Layer 6 of a small transformer language model trained on English Wikipedia (12 layers, counted from 0, width 128).
A neuron's activation on a vector x is GELU(weights . x + bias), where the dot is the dot product.

Input weights of the MLP neurons that the questions are about. A number n stands for n times 0.0014.
n338 (bias -0.029): 55 -86 4 60 -25 111 -53 175 9 87 -18 75 -106 -9 149 -22 211 172 154 -297 64 78 -204 -18 -251 -62 20 -162 196 -72 38 83 -264 62 -30 -102 -107 157 273 193 140 58 -157 262 288 -110 -34 58 -22 -189 -13 -186 14 -76 -110 118 -487 147 -138 145 125 -181 -78 189 -45 0 -93 -235 44 -126 86 -163 72 9 -25 304 83 -201 -130 -194 -138 85 -161 -59 40 -47 27 26 17 -411 -110 -135 -82 -292 35 58 -41 286 -132 -13 -40 -79 75 97 -26 48 165 134 123 -261 246 -60 48 45 68 153 204 148 9 102 52 -44 -116 133 9 -270 4 -17
n348 (bias -0.034): -71 148 36 -274 152 183 -214 -110 310 -110 131 35 -18 68 -181 -87 -84 102 149 5 0 -238 -179 158 -270 -74 38 166 298 81 -59 117 126 39 -27 126 127 41 284 181 5 -171 -97 162 -68 65 153 322 -245 75 194 114 106 -327 -116 102 -193 114 -207 -149 178 -236 14 -248 -114 -109 37 83 116 -324 100 -163 0 -217 -190 -79 -132 -14 -40 -4 -9 151 126 85 -52 -40 -9 340 41 -122 134 110 -37 -129 -261 -52 -168 233 166 82 79 298 186 -205 64 -116 -193 -14 139 -19 31 -123 -139 -38 157 -5 -271 -85 -164 -49 88 -189 177 -217 -27 37 37 238
n388 (bias -0.017): 77 25 132 -140 60 -231 -56 -11 24 193 113 61 224 59 -216 12 -142 -56 172 -159 -174 -229 -85 -50 249 96 -99 210 21 194 94 -63 4 -79 -78 413 -126 -123 -78 -141 107 107 -16 70 -90 273 -86 -141 52 -11 20 -83 54 -29 76 123 24 63 -122 -96 -233 38 103 -4 -225 -51 73 -26 140 -153 29 130 209 -28 56 -235 -13 -45 134 -243 82 53 50 -89 -32 -54 203 -55 149 -35 50 231 -292 -127 48 4 -15 -194 -46 -87 -145 48 113 8 286 -4 -71 -4 159 -185 81 102 -36 -155 -8 108 56 167 55 66 -76 -167 86 -153 -118 -24 40 -384
n429 (bias -0.018): -144 202 190 21 -24 -117 146 -32 -148 -190 212 -200 186 -100 94 -127 210 266 38 -145 -25 110 33 -128 202 189 -153 -46 -4 124 -38 309 -71 -12 270 42 -13 -13 113 80 -105 -9 -106 -35 -268 180 75 -29 -150 -299 158 206 204 -70 128 255 72 194 -110 -82 17 -82 51 -137 -79 -50 -4 -193 116 152 -92 -20 9 -218 -52 -178 144 -13 45 128 13 -43 -157 -189 -13 223 -482 -163 151 -84 -21 64 160 161 -34 22 68 -21 -50 -219 -13 -267 34 159 -183 154 9 -4 112 168 -29 168 107 244 -199 51 -34 -35 17 -91 128 51 -42 -146 -84 17 -120 -216
n475 (bias -0.030): -184 -206 -124 -92 -67 63 296 258 -14 165 -10 50 -101 -56 -114 -312 69 48 5 -171 -134 24 152 444 139 24 -22 430 -104 161 158 170 139 94 -106 5 73 -123 408 -75 -93 -49 52 108 -154 -220 -79 -186 -110 -109 -47 263 -64 63 24 -37 -113 287 -5 129 5 -55 -76 -4 63 177 260 157 -81 -105 235 55 34 190 -124 -275 -45 -135 -187 -23 -112 228 -135 110 101 97 -5 79 -56 -195 -18 199 -75 119 -259 -277 107 184 -111 28 -274 -354 182 43 47 -342 99 10 129 -158 -97 -75 -81 92 364 -256 -66 -49 5 -92 14 -284 112 -135 33 -14 43 28

Each question shows a token from some text and the vector x that enters the MLP there. A number n stands for n times 0.01.

"h": 178 10 -10 131 -95 -16 19 -165 -106 50 11 55 27 -138 92 -192 -208 -87 -80 103 -37 71 -97 -184 270 -227 -190 0 -44 -158 39 -287 -113 -94 117 -102 57 -28 37 -18 18 44 161 80 -13 98 125 -27 -85 -139 -39 -17 26 -18 25 162 -116 103 126 -29 199 -81 14 -136 110 -100 79 80 -73 -57 -128 59 65 69 176 -88 28 220 98 26 47 -21 52 168 93 24 16 -208 -137 48 152 119 -94 -1 10 138 -83 -10 -94 -96 76 0 4 -17 60 22 -152 79 113 -158 -94 168 73 -95 -187 -59 19 -95 -50 91 1 43 271 96 -41 129 91 29
Which two neurons fire most, strongest first? n388, n429

" c": 87 150 -2 27 -166 12 -102 -166 -54 24 -31 173 123 -106 53 -81 -225 -203 -34 77 185 79 -112 37 173 -16 -141 -54 -184 -239 1 -44 -124 -25 55 -90 92 -44 -37 -16 -155 201 192 -10 131 -45 110 92 -53 -131 -165 20 19 69 114 157 109 -240 39 -86 106 -75 32 -80 17 -14 20 50 43 31 -121 -100 -83 157 66 -225 -67 116 -167 30 86 37 -21 199 -73 128 158 -212 -56 -67 -54 63 -65 16 2 168 -92 -51 112 -103 -17 82 151 105 -122 -32 -63 54 78 -165 -52 53 105 -102 -34 50 18 19 -54 193 20 65 224 37 77 200 -55 -39
The neuron with the highest activation: n388

"l": 205 131 -101 32 -252 -145 -13 -26 -43 -27 67 181 35 -167 40 -266 -82 -212 -41 175 -83 -6 -59 -12 231 -125 -284 -104 -114 -44 22 -217 -115 -54 24 -8 76 -23 4 -42 33 123 125 23 -18 41 69 123 31 -67 -184 -7 102 -13 -12 29 1 -67 95 -67 252 -8 103 -218 139 -26 45 100 -31 28 -67 -66 12 5 66 -95 0 114 36 19 80 77 38 171 16 -79 122 -261 -88 -65 49 27 84 12 105 162 -199 1 -61 -95 79 158 0 -69 134 -118 -60 133 118 -154 -69 147 156 -62 -66 -19 -15 91 -68 104 76 -2 178 32 -3 107 83 -127
The most active neuron and its activation: n388, at about 3

"o": 130 145 -81 170 -158 -67 -103 -43 14 -39 -34 96 99 10 218 -177 -259 -41 -60 6 58 171 61 -41 68 -71 -126 -22 -132 13 -32 -78 -63 38 23 -6 7 21 29 -66 -204 55 154 72 113 41 128 -26 127 -36 -51 -88 131 50 -51 -27 -8 -58 37 -193 331 -8 160 -196 99 -15 7 68 87 -44 -138 -21 -31 161 166 -138 -88 136 -5 -53 -230 128 8 119 -157 -19 0 -120 -133 -189 68 30 61 -80 -21 -17 -117 117 32 -129 -124 65 -24 109 -5 -79 -169 115 102 -250 -107 146 206 -95 50 37 21 -94 -63 121 40 -19 244 159 -31 24 33 -78
The neuron with the highest activation: n388

" t": 136 125 -62 59 -175 8 -58 -232 27 -39 15 243 127 -73 43 -69 -158 -67 13 85 176 74 -74 53 126 -25 -105 16 -16 -158 -42 -108 -50 -104 0 16 38 61 -59 66 -108 167 89 153 9 31 83 -38 -125 -110 -141 20 -81 25 -25 166 -12 7 0 -31 170 -24 34 54 -30 -78 -34 -31 -4 48 -149 -86 -51 122 37 -225 -9 172 -160 61 70 67 -32 186 -53 21 160 -263 -127 -149 -127 152 6 26 104 157 -207 21 167 -139 -13 162 255 63 -118 -15 -141 -37 27 -262 -51 80 30 -88 -19 -88 -26 -19 -80 124 12 78 178 172 58 160 -28 20
The most active neuron and its activation: n388, at about 0.64

" |": -58 211 -124 129 -15 -34 -108 -28 7 -27 -65 298 132 -85 143 -82 -137 -79 -74 110 54 54 -2 4 132 -83 -207 -135 -48 -165 -31 -158 -271 -78 46 -36 -54 8 -6 41 -182 141 128 124 121 -28 109 -47 -37 -154 -133 22 -56 -50 35 97 -59 -68 90 -93 220 -39 -6 -33 78 -1 34 50 103 40 -69 -80 -118 276 148 -48 -87 91 -87 25 -13 82 -52 55 -67 52 71 -182 -186 -39 -62 41 79 77 135 87 -207 41 4 -77 20 109 184 -34 -39 29 -125 27 92 -223 -94 219 49 -137 -7 -5 -61 -146 -55 195 41 149 118 110 -17 88 16 161
The most active neuron and its activation: n338, at about 0.14

"ant": 76 33 -194 9 -227 -71 94 -128 66 -21 59 254 82 -44 177 -158 -164 -65 11 135 0 29 -77 -159 44 -204 -192 -9 -131 -237 -27 -160 -234 -69 81 -93 5 110 20 9 -113 -52 73 77 20 -134 92 19 -35 -200 -41 17 -1 32 49 196 -49 -197 19 -46 248 113 114 -7 135 -139 21 47 -79 25 -61 -16 2 169 268 -62 -174 176 3 -29 -110 72 15 133 -91 -101 138 -142 -12 -131 44 35 94 -4 198 32 -82 117 21 -137 75 112 109 -2 24 -142 39 6 101 -89 -43 214 144 24 -63 -43 -15 -128 -94 89 15 51 55 130 109 50 143 -29
The most active neuron and its activation: n338, at about 0.42

"art": 119 75 -37 110 -286 -30 -7 -116 53 -6 20 75 58 -48 41 -349 -133 -207 20 241 57 57 -10 -156 90 -95 -228 -141 -130 18 5 -93 -115 24 140 -200 -112 143 44 -28 -187 112 77 157 -19 124 137 -24 -73 -171 -70 59 -3 45 110 136 -9 -162 47 -97 229 -33 77 -71 116 8 39 122 -30 77 -168 21 -86 141 148 -55 45 285 -37 70 -145 87 22 8 -108 63 50 -67 -156 -70 22 113 22 63 -10 -94 -115 129 -23 -26 23 27 87 63 29 -48 -93 -22 90 -54 -99 69 134 -4 -102 42 -24 -178 -89 50 8 -93 201 90 103 180 49 -132
The most active neuron and its activation: n429, at about 2.1

"A": 108 86 -112 45 -169 6 4 -19 104 0 -64 294 105 -87 117 -223 -163 -77 -38 61 51 44 6 -73 93 -171 -159 -88 -166 -95 -69 -133 -181 8 -19 -126 126 102 134 65 -118 142 126 11 41 66 199 146 15 -126 -144 105 -15 56 53 65 -53 -22 76 -101 94 -57 36 -150 43 -36 51 17 58 -27 -168 -13 -191 230 97 -69 -73 107 -78 0 -57 119 -30 141 -45 -87 24 -185 -153 -62 53 131 120 -24 66 151 -82 88 -39 -173 -35 85 246 62 -120 -38 -95 81 138 -213 -167 27 95 -63 -6 -46 9 -92 -103 111 -29 -105 220 74 53 120 125 38
The neuron with the highest activation: n475